Layer 5 of a small transformer language model trained on English Wikipedia (9 layers, counted from 0, width 64).
A neuron's activation on a vector x is GELU(gate . x) times (in . x), where the dot is the dot product.

Input weights of the MLP neurons that the questions are about. A number n stands for (n - 128) times 0.0059.
n6 gate: 77, 194, 149, 177, 129, 112, 130, 163, 129, 67, 171, 79, 90, 167, 97, 71, 122, 187, 235, 140, 129, 225, 178, 145, 145, 163, 114, 112, 47, 141, 144, 114, 91, 125, 148, 146, 145, 100, 162, 185, 104, 120, 98, 148, 191, 114, 178, 81, 97, 182, 125, 159, 75, 43, 174, 132, 240, 113, 114, 132, 138, 185, 158, 140
n16 gate: 237, 213, 181, 100, 52, 71, 190, 67, 127, 86, 111, 133, 212, 152, 79, 101, 160, 118, 173, 117, 145, 149, 105, 122, 142, 126, 107, 133, 159, 198, 146, 102, 120, 117, 116, 167, 111, 98, 151, 189, 132, 132, 100, 159, 108, 100, 93, 166, 81, 145, 161, 126, 142, 123, 162, 138, 111, 101, 108, 135, 138, 145, 159, 66
n62 gate: 137, 137, 140, 176, 113, 157, 80, 193, 95, 78, 204, 126, 94, 81, 192, 84, 145, 159, 62, 119, 160, 187, 112, 109, 170, 150, 114, 102, 122, 96, 182, 67, 126, 153, 164, 107, 72, 140, 161, 78, 124, 97, 130, 124, 38, 163, 168, 197, 139, 143, 178, 115, 77, 173, 174, 73, 102, 146, 84, 154, 87, 134, 106, 73
n85 gate: 98, 132, 168, 153, 112, 181, 189, 182, 194, 75, 94, 197, 127, 153, 125, 108, 114, 140, 147, 173, 147, 201, 149, 147, 131, 166, 123, 163, 170, 140, 106, 82, 149, 169, 126, 160, 112, 167, 150, 183, 104, 137, 147, 147, 162, 119, 159, 126, 171, 106, 157, 169, 200, 145, 88, 117, 194, 83, 107, 120, 147, 203, 114, 152
n103 gate: 145, 141, 159, 120, 188, 85, 146, 121, 106, 130, 127, 129, 136, 163, 137, 147, 81, 164, 164, 160, 85, 47, 122, 126, 105, 161, 125, 146, 72, 103, 193, 140, 144, 110, 80, 171, 148, 68, 158, 92, 176, 120, 121, 149, 64, 172, 173, 144, 65, 153, 120, 120, 153, 92, 209, 95, 175, 72, 154, 124, 100, 77, 97, 73
n118 gate: 91, 175, 112, 117, 135, 115, 106, 148, 113, 138, 122, 161, 180, 89, 180, 166, 113, 155, 110, 137, 97, 147, 150, 136, 134, 107, 129, 112, 13, 139, 177, 166, 86, 159, 75, 125, 116, 92, 149, 130, 145, 146, 184, 146, 113, 155, 209, 171, 130, 62, 88, 134, 131, 145, 83, 163, 145, 143, 120, 139, 62, 108, 116, 113
n122 gate: 79, 73, 116, 108, 160, 119, 90, 171, 105, 173, 158, 117, 124, 122, 118, 84, 119, 155, 151, 105, 140, 114, 76, 149, 86, 133, 202, 125, 135, 186, 131, 66, 161, 202, 89, 130, 149, 112, 95, 127, 90, 88, 68, 182, 109, 47, 148, 225, 164, 150, 93, 112, 140, 138, 103, 110, 210, 163, 161, 219, 146, 166, 109, 99
n138 gate: 68, 156, 75, 153, 121, 131, 91, 160, 118, 157, 91, 145, 139, 127, 177, 161, 54, 156, 168, 190, 134, 90, 129, 146, 122, 109, 52, 124, 106, 111, 107, 136, 99, 147, 92, 174, 146, 179, 49, 107, 126, 126, 95, 69, 71, 128, 165, 198, 118, 83, 153, 73, 107, 74, 71, 111, 144, 218, 120, 123, 121, 146, 125, 91
n146 gate: 128, 142, 140, 196, 192, 94, 99, 101, 138, 92, 185, 89, 132, 131, 211, 122, 71, 87, 42, 106, 175, 123, 122, 143, 139, 126, 177, 126, 109, 172, 182, 149, 82, 158, 102, 129, 130, 93, 143, 162, 156, 123, 115, 103, 130, 116, 95, 207, 145, 131, 132, 148, 135, 157, 136, 85, 152, 135, 108, 118, 70, 67, 147, 37
n162 gate: 135, 207, 98, 156, 146, 133, 152, 154, 151, 83, 172, 37, 143, 130, 122, 213, 112, 163, 117, 130, 136, 92, 180, 119, 107, 122, 171, 116, 181, 169, 144, 78, 203, 146, 107, 132, 157, 75, 114, 24, 130, 124, 160, 128, 100, 134, 148, 121, 115, 125, 102, 231, 172, 84, 162, 145, 109, 162, 148, 176, 90, 152, 104, 163
n190 gate: 109, 185, 122, 125, 133, 205, 92, 50, 100, 183, 144, 149, 121, 124, 132, 103, 71, 154, 93, 150, 62, 77, 105, 125, 50, 149, 74, 172, 95, 125, 160, 135, 92, 156, 155, 127, 129, 166, 119, 103, 161, 98, 208, 155, 102, 123, 112, 156, 108, 105, 159, 107, 175, 139, 177, 87, 90, 84, 149, 138, 49, 148, 86, 158
n6 in: 88, 181, 110, 91, 162, 143, 156, 209, 124, 138, 124, 126, 120, 55, 101, 103, 93, 236, 108, 150, 141, 148, 114, 145, 107, 200, 80, 153, 119, 151, 102, 95, 95, 136, 105, 99, 50, 154, 80, 143, 88, 166, 106, 119, 75, 75, 82, 198, 192, 118, 101, 58, 237, 107, 224, 125, 189, 88, 136, 139, 78, 100, 113, 120
n16 in: 81, 53, 118, 149, 142, 118, 114, 111, 78, 164, 220, 187, 193, 48, 132, 181, 114, 139, 148, 134, 185, 153, 88, 93, 192, 116, 106, 137, 145, 133, 158, 159, 228, 39, 67, 138, 130, 224, 35, 101, 86, 168, 145, 124, 74, 104, 121, 138, 170, 154, 38, 122, 116, 177, 90, 132, 127, 90, 131, 130, 147, 192, 142, 139
n62 in: 157, 151, 94, 185, 183, 176, 105, 162, 136, 170, 65, 109, 58, 100, 178, 116, 112, 113, 100, 130, 106, 102, 148, 190, 59, 113, 143, 161, 172, 86, 179, 211, 78, 130, 145, 150, 97, 84, 106, 158, 121, 150, 140, 123, 137, 87, 60, 159, 152, 102, 105, 129, 61, 160, 147, 122, 69, 137, 114, 150, 103, 76, 147, 117
n85 in: 86, 122, 139, 171, 116, 129, 149, 160, 134, 160, 180, 162, 61, 169, 137, 156, 93, 133, 181, 94, 124, 68, 152, 200, 115, 71, 95, 153, 142, 124, 112, 101, 177, 64, 28, 157, 142, 124, 97, 159, 68, 87, 64, 89, 128, 136, 58, 128, 61, 42, 203, 161, 162, 45, 111, 158, 167, 116, 85, 120, 146, 173, 107, 115
n103 in: 128, 106, 80, 150, 166, 55, 171, 118, 150, 185, 98, 164, 176, 124, 149, 91, 133, 65, 131, 95, 85, 69, 158, 150, 150, 125, 190, 108, 125, 133, 226, 108, 103, 200, 121, 130, 137, 125, 115, 166, 164, 148, 101, 150, 163, 133, 107, 117, 125, 184, 125, 124, 121, 131, 128, 180, 229, 71, 131, 7, 167, 175, 91, 148
n118 in: 104, 81, 88, 136, 118, 97, 160, 203, 126, 107, 121, 134, 145, 114, 80, 136, 80, 132, 105, 138, 109, 184, 179, 98, 191, 145, 120, 129, 128, 156, 182, 142, 96, 157, 55, 119, 141, 135, 123, 53, 150, 86, 120, 160, 72, 112, 138, 149, 139, 82, 224, 160, 119, 69, 151, 117, 138, 114, 174, 96, 182, 125, 126, 118
n122 in: 135, 90, 192, 77, 185, 88, 68, 89, 150, 177, 171, 118, 122, 140, 107, 169, 206, 164, 158, 73, 123, 100, 209, 149, 152, 117, 115, 115, 111, 103, 151, 169, 134, 150, 113, 128, 153, 107, 86, 102, 116, 138, 88, 157, 146, 115, 135, 57, 115, 104, 188, 160, 100, 123, 105, 210, 223, 117, 131, 103, 150, 165, 85, 170
n138 in: 118, 122, 59, 136, 130, 61, 159, 99, 161, 151, 141, 144, 154, 156, 155, 80, 171, 181, 177, 51, 110, 119, 65, 42, 114, 126, 214, 83, 121, 117, 96, 104, 96, 247, 125, 54, 105, 196, 145, 87, 102, 157, 128, 173, 143, 130, 121, 139, 167, 90, 141, 156, 145, 99, 149, 162, 185, 82, 135, 166, 138, 92, 105, 211
n146 in: 149, 87, 60, 142, 133, 108, 192, 64, 86, 133, 130, 154, 180, 162, 113, 59, 128, 87, 75, 170, 110, 125, 117, 93, 133, 150, 130, 44, 122, 115, 119, 87, 78, 184, 210, 132, 134, 100, 92, 100, 149, 119, 136, 79, 142, 123, 79, 122, 119, 116, 170, 177, 186, 129, 159, 135, 139, 148, 182, 106, 111, 14, 126, 131
n162 in: 160, 180, 177, 140, 175, 89, 121, 104, 186, 118, 224, 32, 90, 133, 89, 144, 76, 158, 115, 106, 148, 15, 223, 163, 194, 59, 143, 120, 98, 165, 222, 118, 126, 135, 57, 116, 148, 142, 105, 97, 187, 163, 117, 137, 107, 148, 111, 127, 106, 160, 90, 192, 142, 150, 135, 189, 180, 173, 87, 135, 137, 89, 126, 189
n190 in: 76, 162, 127, 121, 65, 208, 178, 109, 130, 98, 200, 140, 126, 137, 161, 79, 98, 152, 117, 102, 166, 93, 143, 192, 73, 189, 138, 149, 92, 114, 157, 131, 147, 131, 138, 183, 143, 128, 130, 70, 196, 155, 164, 106, 153, 204, 127, 195, 158, 132, 130, 145, 97, 44, 77, 87, 157, 157, 141, 160, 109, 156, 119, 95

Each question shows a token from some text and the vector x that enters the MLP there. A number n stands for (n - 128) times 0.041.

" forces": 179, 150, 102, 94, 198, 130, 149, 101, 111, 166, 132, 128, 108, 114, 117, 128, 85, 94, 84, 120, 135, 175, 120, 76, 101, 118, 144, 161, 129, 152, 127, 116, 95, 114, 131, 149, 141, 139, 136, 153, 160, 137, 130, 169, 99, 176, 122, 189, 170, 121, 139, 102, 145, 126, 136, 158, 147, 159, 80, 85, 97, 109, 129, 155
Which neuron fires most, and how strongly? n146, at about 6.1

" to": 157, 153, 48, 127, 166, 125, 154, 162, 164, 165, 134, 110, 89, 135, 141, 124, 110, 158, 90, 131, 134, 155, 146, 141, 108, 119, 115, 175, 124, 160, 127, 108, 125, 129, 125, 173, 152, 139, 130, 65, 88, 131, 144, 150, 147, 163, 74, 145, 157, 124, 115, 110, 145, 129, 130, 154, 135, 172, 105, 79, 108, 137, 129, 133
The neuron with the highest activation: n162

" mot": 142, 104, 94, 85, 151, 88, 95, 122, 152, 170, 152, 123, 136, 140, 129, 133, 73, 131, 140, 152, 144, 154, 110, 87, 130, 92, 121, 170, 119, 139, 146, 125, 118, 94, 87, 144, 146, 146, 152, 96, 155, 119, 154, 163, 71, 195, 134, 143, 183, 124, 127, 139, 138, 123, 83, 145, 152, 135, 89, 93, 94, 131, 97, 142
Which neuron fires most, and how strongly? n118, at about 11

"ia.": 142, 108, 88, 167, 158, 111, 120, 160, 106, 144, 156, 169, 113, 140, 129, 159, 105, 134, 166, 119, 150, 205, 166, 130, 77, 147, 137, 164, 113, 180, 89, 117, 91, 138, 177, 132, 125, 98, 154, 119, 106, 149, 140, 176, 148, 152, 107, 167, 140, 151, 135, 109, 114, 190, 133, 160, 134, 118, 107, 100, 114, 135, 135, 115
The neuron with the highest activation: n6

",": 150, 116, 56, 140, 171, 121, 123, 130, 142, 137, 133, 124, 134, 138, 116, 125, 137, 120, 144, 130, 168, 204, 137, 115, 104, 153, 131, 166, 123, 144, 156, 116, 86, 121, 146, 119, 145, 105, 139, 95, 95, 153, 134, 209, 131, 161, 111, 168, 171, 149, 111, 105, 163, 161, 137, 140, 98, 133, 103, 91, 97, 116, 132, 121
Which three neurons fire most, strongest first? n62, n146, n118

" in": 154, 139, 39, 122, 159, 151, 160, 152, 142, 154, 150, 107, 80, 104, 151, 153, 117, 124, 107, 132, 162, 175, 147, 151, 120, 113, 149, 141, 113, 155, 140, 133, 89, 117, 116, 150, 119, 150, 152, 83, 119, 140, 143, 156, 127, 175, 113, 136, 165, 137, 124, 123, 177, 98, 125, 121, 100, 139, 129, 62, 125, 158, 120, 119
The two highest activations, in order: n118, n62

"ke": 143, 102, 121, 107, 177, 115, 150, 118, 126, 160, 119, 148, 100, 149, 195, 86, 161, 185, 46, 121, 127, 179, 162, 96, 124, 117, 90, 91, 134, 144, 123, 146, 104, 125, 112, 125, 133, 144, 113, 140, 129, 128, 140, 157, 145, 148, 144, 170, 116, 96, 109, 90, 149, 140, 115, 156, 124, 154, 125, 89, 81, 136, 159, 135
Which three neurons fire most, strongest first? n146, n62, n138

"anc": 153, 106, 160, 90, 184, 102, 78, 134, 112, 162, 149, 111, 94, 137, 123, 76, 94, 145, 116, 119, 187, 158, 95, 72, 69, 88, 136, 129, 160, 130, 123, 108, 140, 106, 104, 146, 154, 123, 148, 165, 111, 124, 156, 160, 117, 156, 92, 123, 148, 125, 130, 116, 146, 157, 115, 160, 138, 86, 189, 127, 97, 129, 128, 138
Which neuron fires most, and how strongly? n122, at about 4

"oin": 163, 107, 182, 110, 152, 120, 127, 145, 101, 141, 144, 96, 86, 124, 131, 167, 96, 135, 113, 127, 150, 187, 157, 102, 118, 45, 117, 154, 115, 141, 121, 71, 153, 105, 165, 165, 162, 117, 161, 114, 127, 96, 114, 156, 124, 149, 96, 130, 144, 130, 114, 127, 124, 132, 119, 147, 159, 131, 177, 137, 81, 167, 142, 118
The neuron with the highest activation: n162

"leg": 174, 96, 160, 89, 118, 118, 144, 92, 123, 166, 137, 103, 107, 153, 164, 126, 102, 138, 144, 103, 167, 120, 128, 66, 89, 112, 161, 138, 94, 143, 110, 106, 129, 86, 174, 150, 128, 186, 182, 160, 150, 137, 138, 156, 113, 106, 154, 135, 133, 132, 147, 117, 125, 125, 111, 182, 155, 128, 179, 146, 88, 137, 160, 147
The two highest activations, in order: n122, n118

"ck": 132, 86, 127, 117, 164, 118, 116, 88, 112, 144, 141, 120, 117, 146, 171, 109, 146, 171, 134, 117, 136, 178, 104, 98, 113, 85, 111, 119, 131, 115, 95, 113, 132, 109, 126, 112, 112, 100, 131, 146, 156, 145, 128, 183, 110, 124, 138, 146, 158, 124, 128, 97, 132, 178, 134, 195, 134, 153, 209, 144, 70, 92, 123, 141
The neuron with the highest activation: n122

" continued": 184, 162, 89, 106, 158, 139, 154, 129, 147, 178, 139, 124, 119, 134, 162, 134, 125, 95, 131, 147, 153, 168, 139, 91, 82, 110, 158, 199, 117, 139, 138, 103, 126, 153, 126, 165, 134, 154, 134, 130, 111, 131, 112, 157, 92, 150, 84, 181, 178, 125, 147, 106, 148, 112, 106, 164, 142, 160, 120, 84, 104, 139, 83, 140
Which three neurons fire most, strongest first? n138, n190, n85

"end": 104, 163, 110, 112, 139, 125, 159, 114, 152, 174, 127, 119, 118, 134, 145, 122, 94, 84, 126, 109, 161, 156, 131, 122, 90, 116, 146, 103, 100, 145, 122, 145, 162, 103, 123, 152, 132, 203, 148, 115, 131, 141, 127, 156, 123, 106, 107, 106, 100, 141, 148, 109, 138, 138, 123, 170, 137, 139, 177, 114, 39, 143, 126, 125
The two highest activations, in order: n190, n138

" App": 159, 116, 94, 104, 156, 126, 117, 127, 82, 194, 111, 142, 128, 159, 154, 79, 106, 142, 172, 91, 152, 162, 95, 117, 143, 100, 104, 192, 80, 124, 145, 122, 134, 84, 141, 128, 138, 108, 137, 111, 141, 111, 159, 170, 143, 167, 120, 134, 145, 117, 171, 145, 142, 126, 143, 157, 154, 96, 161, 106, 87, 93, 143, 115
The neuron with the highest activation: n103

" their": 138, 126, 87, 90, 131, 125, 145, 154, 150, 173, 132, 121, 98, 136, 132, 134, 124, 142, 115, 137, 131, 150, 157, 158, 108, 150, 125, 154, 115, 149, 126, 122, 135, 115, 126, 152, 136, 165, 175, 131, 126, 102, 146, 147, 115, 158, 57, 183, 217, 130, 136, 113, 149, 104, 103, 155, 116, 175, 116, 70, 117, 119, 80, 119
Which three neurons fire most, strongest first? n190, n85, n118

" age": 125, 104, 106, 133, 190, 100, 126, 135, 129, 175, 113, 92, 98, 123, 100, 70, 139, 155, 164, 121, 93, 182, 141, 101, 95, 102, 133, 124, 146, 141, 141, 96, 153, 108, 130, 89, 130, 135, 169, 100, 122, 129, 117, 144, 123, 179, 119, 187, 169, 86, 164, 101, 169, 128, 114, 150, 101, 96, 155, 147, 129, 96, 103, 132
The neuron with the highest activation: n62

" three": 148, 89, 102, 116, 168, 159, 146, 144, 148, 148, 123, 116, 121, 156, 149, 91, 92, 132, 128, 138, 130, 165, 131, 123, 151, 138, 116, 146, 112, 129, 139, 130, 111, 104, 166, 155, 115, 168, 125, 121, 145, 135, 149, 101, 148, 140, 132, 171, 208, 108, 153, 94, 165, 91, 85, 154, 105, 162, 111, 77, 67, 138, 126, 138
The neuron with the highest activation: n190

".": 97, 121, 96, 124, 173, 168, 128, 140, 123, 138, 162, 154, 129, 153, 146, 101, 70, 117, 100, 129, 174, 190, 151, 115, 100, 149, 124, 159, 103, 185, 100, 128, 93, 139, 129, 110, 124, 117, 124, 143, 103, 135, 140, 147, 159, 162, 189, 174, 138, 144, 121, 117, 148, 146, 121, 156, 126, 134, 69, 98, 85, 162, 139, 138
The two highest activations, in order: n6, n190

" dec": 148, 123, 101, 75, 178, 128, 120, 135, 103, 172, 149, 94, 91, 159, 143, 99, 117, 108, 170, 141, 136, 156, 168, 98, 112, 140, 136, 153, 91, 140, 162, 119, 164, 132, 97, 134, 124, 193, 152, 100, 122, 101, 142, 158, 114, 194, 99, 133, 156, 124, 155, 126, 157, 142, 88, 133, 166, 114, 139, 103, 124, 162, 172, 140
Which neuron fires most, and how strongly? n122, at about 4

"ed": 114, 121, 111, 101, 110, 89, 141, 98, 108, 151, 128, 121, 96, 125, 193, 126, 172, 151, 98, 107, 152, 154, 172, 79, 75, 119, 107, 113, 144, 143, 116, 110, 142, 129, 154, 163, 144, 165, 169, 163, 147, 126, 133, 161, 128, 86, 108, 153, 135, 123, 136, 101, 90, 120, 119, 166, 146, 126, 179, 77, 73, 115, 147, 121
The neuron with the highest activation: n146

" that": 177, 103, 86, 110, 146, 77, 193, 140, 122, 159, 137, 139, 93, 129, 114, 118, 151, 141, 95, 115, 143, 180, 164, 144, 84, 108, 113, 182, 100, 114, 129, 134, 122, 118, 175, 121, 134, 139, 135, 99, 123, 111, 165, 173, 112, 115, 70, 179, 203, 103, 131, 116, 133, 120, 133, 148, 127, 142, 133, 124, 129, 150, 124, 141
Which neuron fires most, and how strongly? n190, at about 1.1

" Atlantic": 150, 111, 85, 135, 148, 102, 139, 127, 116, 171, 126, 77, 121, 141, 140, 80, 113, 170, 134, 117, 119, 158, 125, 101, 98, 140, 101, 170, 92, 122, 120, 96, 106, 113, 150, 128, 113, 124, 151, 87, 156, 125, 116, 145, 146, 150, 116, 189, 190, 119, 118, 97, 168, 156, 152, 162, 121, 121, 160, 116, 73, 90, 94, 115
Which neuron fires most, and how strongly? n146, at about 7.6

"s.": 147, 113, 84, 139, 186, 156, 121, 136, 110, 136, 181, 141, 135, 157, 119, 89, 86, 111, 155, 137, 189, 182, 150, 123, 88, 132, 140, 184, 124, 186, 111, 118, 83, 122, 147, 145, 142, 101, 135, 152, 110, 146, 121, 165, 142, 176, 115, 156, 147, 131, 126, 120, 144, 162, 129, 162, 113, 132, 109, 90, 99, 153, 125, 120
Which neuron fires most, and how strongly? n6, at about 3.7

" General": 143, 124, 61, 131, 142, 84, 117, 136, 127, 141, 136, 130, 119, 133, 140, 152, 109, 120, 119, 103, 118, 187, 81, 88, 117, 107, 164, 182, 128, 139, 142, 106, 103, 91, 180, 138, 130, 145, 137, 78, 119, 128, 143, 163, 123, 146, 139, 191, 150, 115, 117, 111, 141, 105, 145, 170, 132, 121, 94, 124, 69, 90, 97, 121
Which neuron fires most, and how strongly? n146, at about 3.1

" she": 126, 146, 78, 99, 120, 105, 144, 124, 146, 176, 119, 139, 133, 152, 133, 131, 128, 105, 146, 114, 134, 166, 159, 162, 121, 121, 96, 142, 120, 132, 129, 122, 121, 136, 119, 125, 131, 159, 204, 125, 143, 130, 127, 147, 103, 189, 53, 150, 189, 103, 136, 91, 145, 145, 131, 176, 136, 179, 94, 124, 118, 120, 145, 155
Which neuron fires most, and how strongly? n138, at about 2.3

"an,": 174, 123, 102, 121, 134, 137, 139, 113, 127, 132, 115, 150, 138, 134, 96, 167, 127, 95, 109, 125, 189, 188, 132, 122, 96, 190, 114, 145, 127, 140, 136, 126, 108, 137, 152, 129, 134, 171, 147, 100, 96, 142, 128, 193, 139, 129, 120, 156, 163, 160, 112, 103, 142, 136, 113, 130, 114, 143, 74, 95, 60, 116, 172, 113
The neuron with the highest activation: n16

"it": 152, 139, 157, 125, 120, 113, 134, 126, 139, 144, 156, 126, 81, 127, 150, 104, 117, 119, 105, 113, 148, 157, 130, 138, 102, 95, 136, 111, 119, 140, 135, 121, 136, 92, 145, 177, 165, 172, 163, 160, 114, 129, 137, 173, 86, 129, 57, 138, 134, 116, 136, 117, 114, 131, 117, 182, 111, 124, 161, 100, 59, 175, 138, 117
The neuron with the highest activation: n16

" w": 157, 151, 80, 69, 183, 108, 121, 141, 133, 193, 134, 123, 118, 181, 115, 99, 106, 127, 134, 146, 148, 141, 130, 112, 93, 133, 72, 130, 104, 126, 161, 102, 125, 113, 126, 148, 143, 166, 170, 111, 117, 115, 118, 152, 95, 165, 98, 124, 168, 105, 154, 112, 134, 120, 85, 129, 152, 138, 153, 68, 115, 112, 148, 131
The two highest activations, in order: n103, n138

" G": 111, 128, 89, 109, 135, 110, 111, 136, 135, 161, 125, 141, 138, 178, 151, 69, 81, 155, 123, 128, 130, 122, 93, 154, 139, 134, 144, 136, 105, 133, 138, 116, 112, 104, 118, 131, 171, 156, 142, 127, 163, 150, 143, 167, 107, 173, 105, 150, 118, 145, 153, 121, 150, 141, 112, 171, 135, 125, 200, 75, 73, 92, 156, 89
Which three neurons fire most, strongest first? n103, n146, n190

"1.": 129, 140, 104, 137, 205, 136, 101, 161, 117, 136, 159, 138, 135, 167, 126, 106, 83, 114, 156, 135, 183, 195, 157, 119, 101, 132, 128, 179, 103, 173, 124, 128, 99, 131, 168, 125, 120, 103, 108, 112, 96, 138, 135, 156, 136, 146, 125, 145, 135, 130, 120, 120, 126, 167, 146, 161, 113, 115, 76, 95, 76, 175, 123, 106
Which neuron fires most, and how strongly? n6, at about 11

" then": 151, 117, 87, 109, 172, 128, 150, 150, 141, 167, 113, 125, 123, 156, 134, 90, 137, 104, 94, 121, 137, 153, 147, 128, 81, 83, 167, 154, 103, 116, 148, 102, 143, 121, 136, 164, 151, 162, 188, 125, 129, 101, 115, 136, 125, 177, 66, 128, 194, 120, 145, 88, 155, 110, 114, 155, 143, 169, 139, 118, 109, 140, 114, 135
Which neuron fires most, and how strongly? n146, at about 0.8

" which": 133, 125, 101, 94, 182, 149, 186, 161, 130, 127, 132, 144, 110, 126, 126, 108, 94, 102, 75, 124, 175, 187, 185, 149, 121, 106, 143, 155, 103, 108, 122, 120, 136, 117, 139, 124, 133, 134, 154, 90, 119, 100, 147, 188, 112, 145, 80, 158, 170, 122, 115, 117, 156, 134, 110, 172, 109, 160, 102, 84, 124, 156, 105, 152
The two highest activations, in order: n118, n62

" tem": 176, 178, 108, 93, 135, 103, 154, 120, 85, 146, 131, 129, 113, 139, 170, 110, 123, 124, 167, 127, 138, 149, 139, 102, 133, 105, 109, 168, 102, 112, 132, 125, 117, 121, 124, 164, 149, 198, 148, 73, 150, 113, 125, 129, 74, 186, 109, 154, 156, 140, 141, 110, 155, 114, 137, 165, 164, 164, 145, 130, 86, 118, 115, 164
Which neuron fires most, and how strongly? n138, at about 10

"bor": 144, 141, 111, 113, 123, 85, 133, 105, 112, 179, 144, 105, 138, 119, 189, 156, 105, 161, 138, 94, 134, 170, 151, 146, 117, 143, 158, 119, 130, 156, 153, 107, 103, 121, 145, 135, 110, 180, 159, 101, 135, 137, 142, 186, 100, 148, 118, 135, 119, 142, 104, 125, 159, 97, 95, 185, 143, 117, 84, 88, 83, 176, 141, 148
The neuron with the highest activation: n162

"t": 163, 99, 120, 96, 159, 105, 149, 130, 136, 174, 165, 117, 147, 143, 126, 88, 143, 136, 125, 118, 150, 148, 135, 79, 122, 92, 103, 113, 95, 143, 144, 112, 143, 91, 111, 171, 124, 129, 190, 117, 118, 117, 127, 129, 126, 163, 56, 163, 158, 114, 140, 100, 140, 152, 107, 192, 126, 101, 182, 120, 126, 160, 182, 121
The neuron with the highest activation: n16

" were": 149, 105, 71, 96, 153, 133, 147, 157, 135, 144, 114, 115, 105, 167, 146, 130, 113, 126, 135, 118, 158, 153, 148, 118, 103, 122, 142, 163, 134, 149, 147, 114, 145, 130, 130, 182, 170, 176, 164, 121, 99, 145, 128, 162, 117, 186, 73, 161, 197, 129, 142, 110, 154, 124, 118, 145, 135, 162, 86, 103, 111, 119, 132, 130
The neuron with the highest activation: n85

"ec": 145, 137, 164, 116, 149, 111, 148, 165, 116, 137, 167, 134, 99, 120, 147, 138, 135, 178, 140, 124, 158, 175, 121, 82, 86, 103, 92, 116, 115, 162, 147, 89, 159, 94, 146, 161, 138, 156, 171, 116, 127, 107, 131, 187, 127, 163, 55, 120, 151, 127, 128, 143, 102, 136, 129, 176, 136, 126, 168, 131, 109, 131, 168, 136
Which three neurons fire most, strongest first? n16, n6, n162

" Ireland": 130, 111, 104, 136, 146, 112, 135, 134, 126, 170, 124, 119, 108, 123, 158, 130, 97, 179, 135, 87, 159, 169, 122, 94, 91, 129, 155, 179, 101, 131, 124, 88, 82, 102, 148, 128, 122, 118, 170, 130, 192, 158, 128, 164, 125, 148, 94, 190, 176, 127, 139, 96, 157, 171, 131, 165, 81, 121, 144, 119, 101, 98, 113, 133
The two highest activations, in order: n62, n190

" being": 153, 102, 80, 94, 135, 142, 151, 186, 116, 164, 99, 116, 106, 134, 141, 145, 112, 125, 159, 112, 146, 149, 160, 141, 96, 103, 156, 167, 112, 140, 139, 116, 148, 113, 111, 161, 151, 165, 177, 109, 84, 116, 113, 156, 115, 190, 97, 151, 197, 137, 150, 111, 143, 116, 120, 161, 127, 175, 114, 100, 112, 142, 120, 135
Which neuron fires most, and how strongly? n85, at about 4

" southern": 153, 137, 89, 107, 179, 119, 144, 132, 131, 170, 132, 116, 116, 132, 97, 111, 152, 173, 128, 122, 139, 171, 107, 142, 119, 128, 111, 162, 98, 114, 135, 120, 120, 117, 147, 152, 131, 109, 149, 80, 152, 96, 120, 149, 137, 134, 104, 200, 194, 119, 139, 98, 181, 117, 120, 148, 129, 130, 160, 101, 76, 74, 85, 134
Which three neurons fire most, strongest first? n190, n146, n118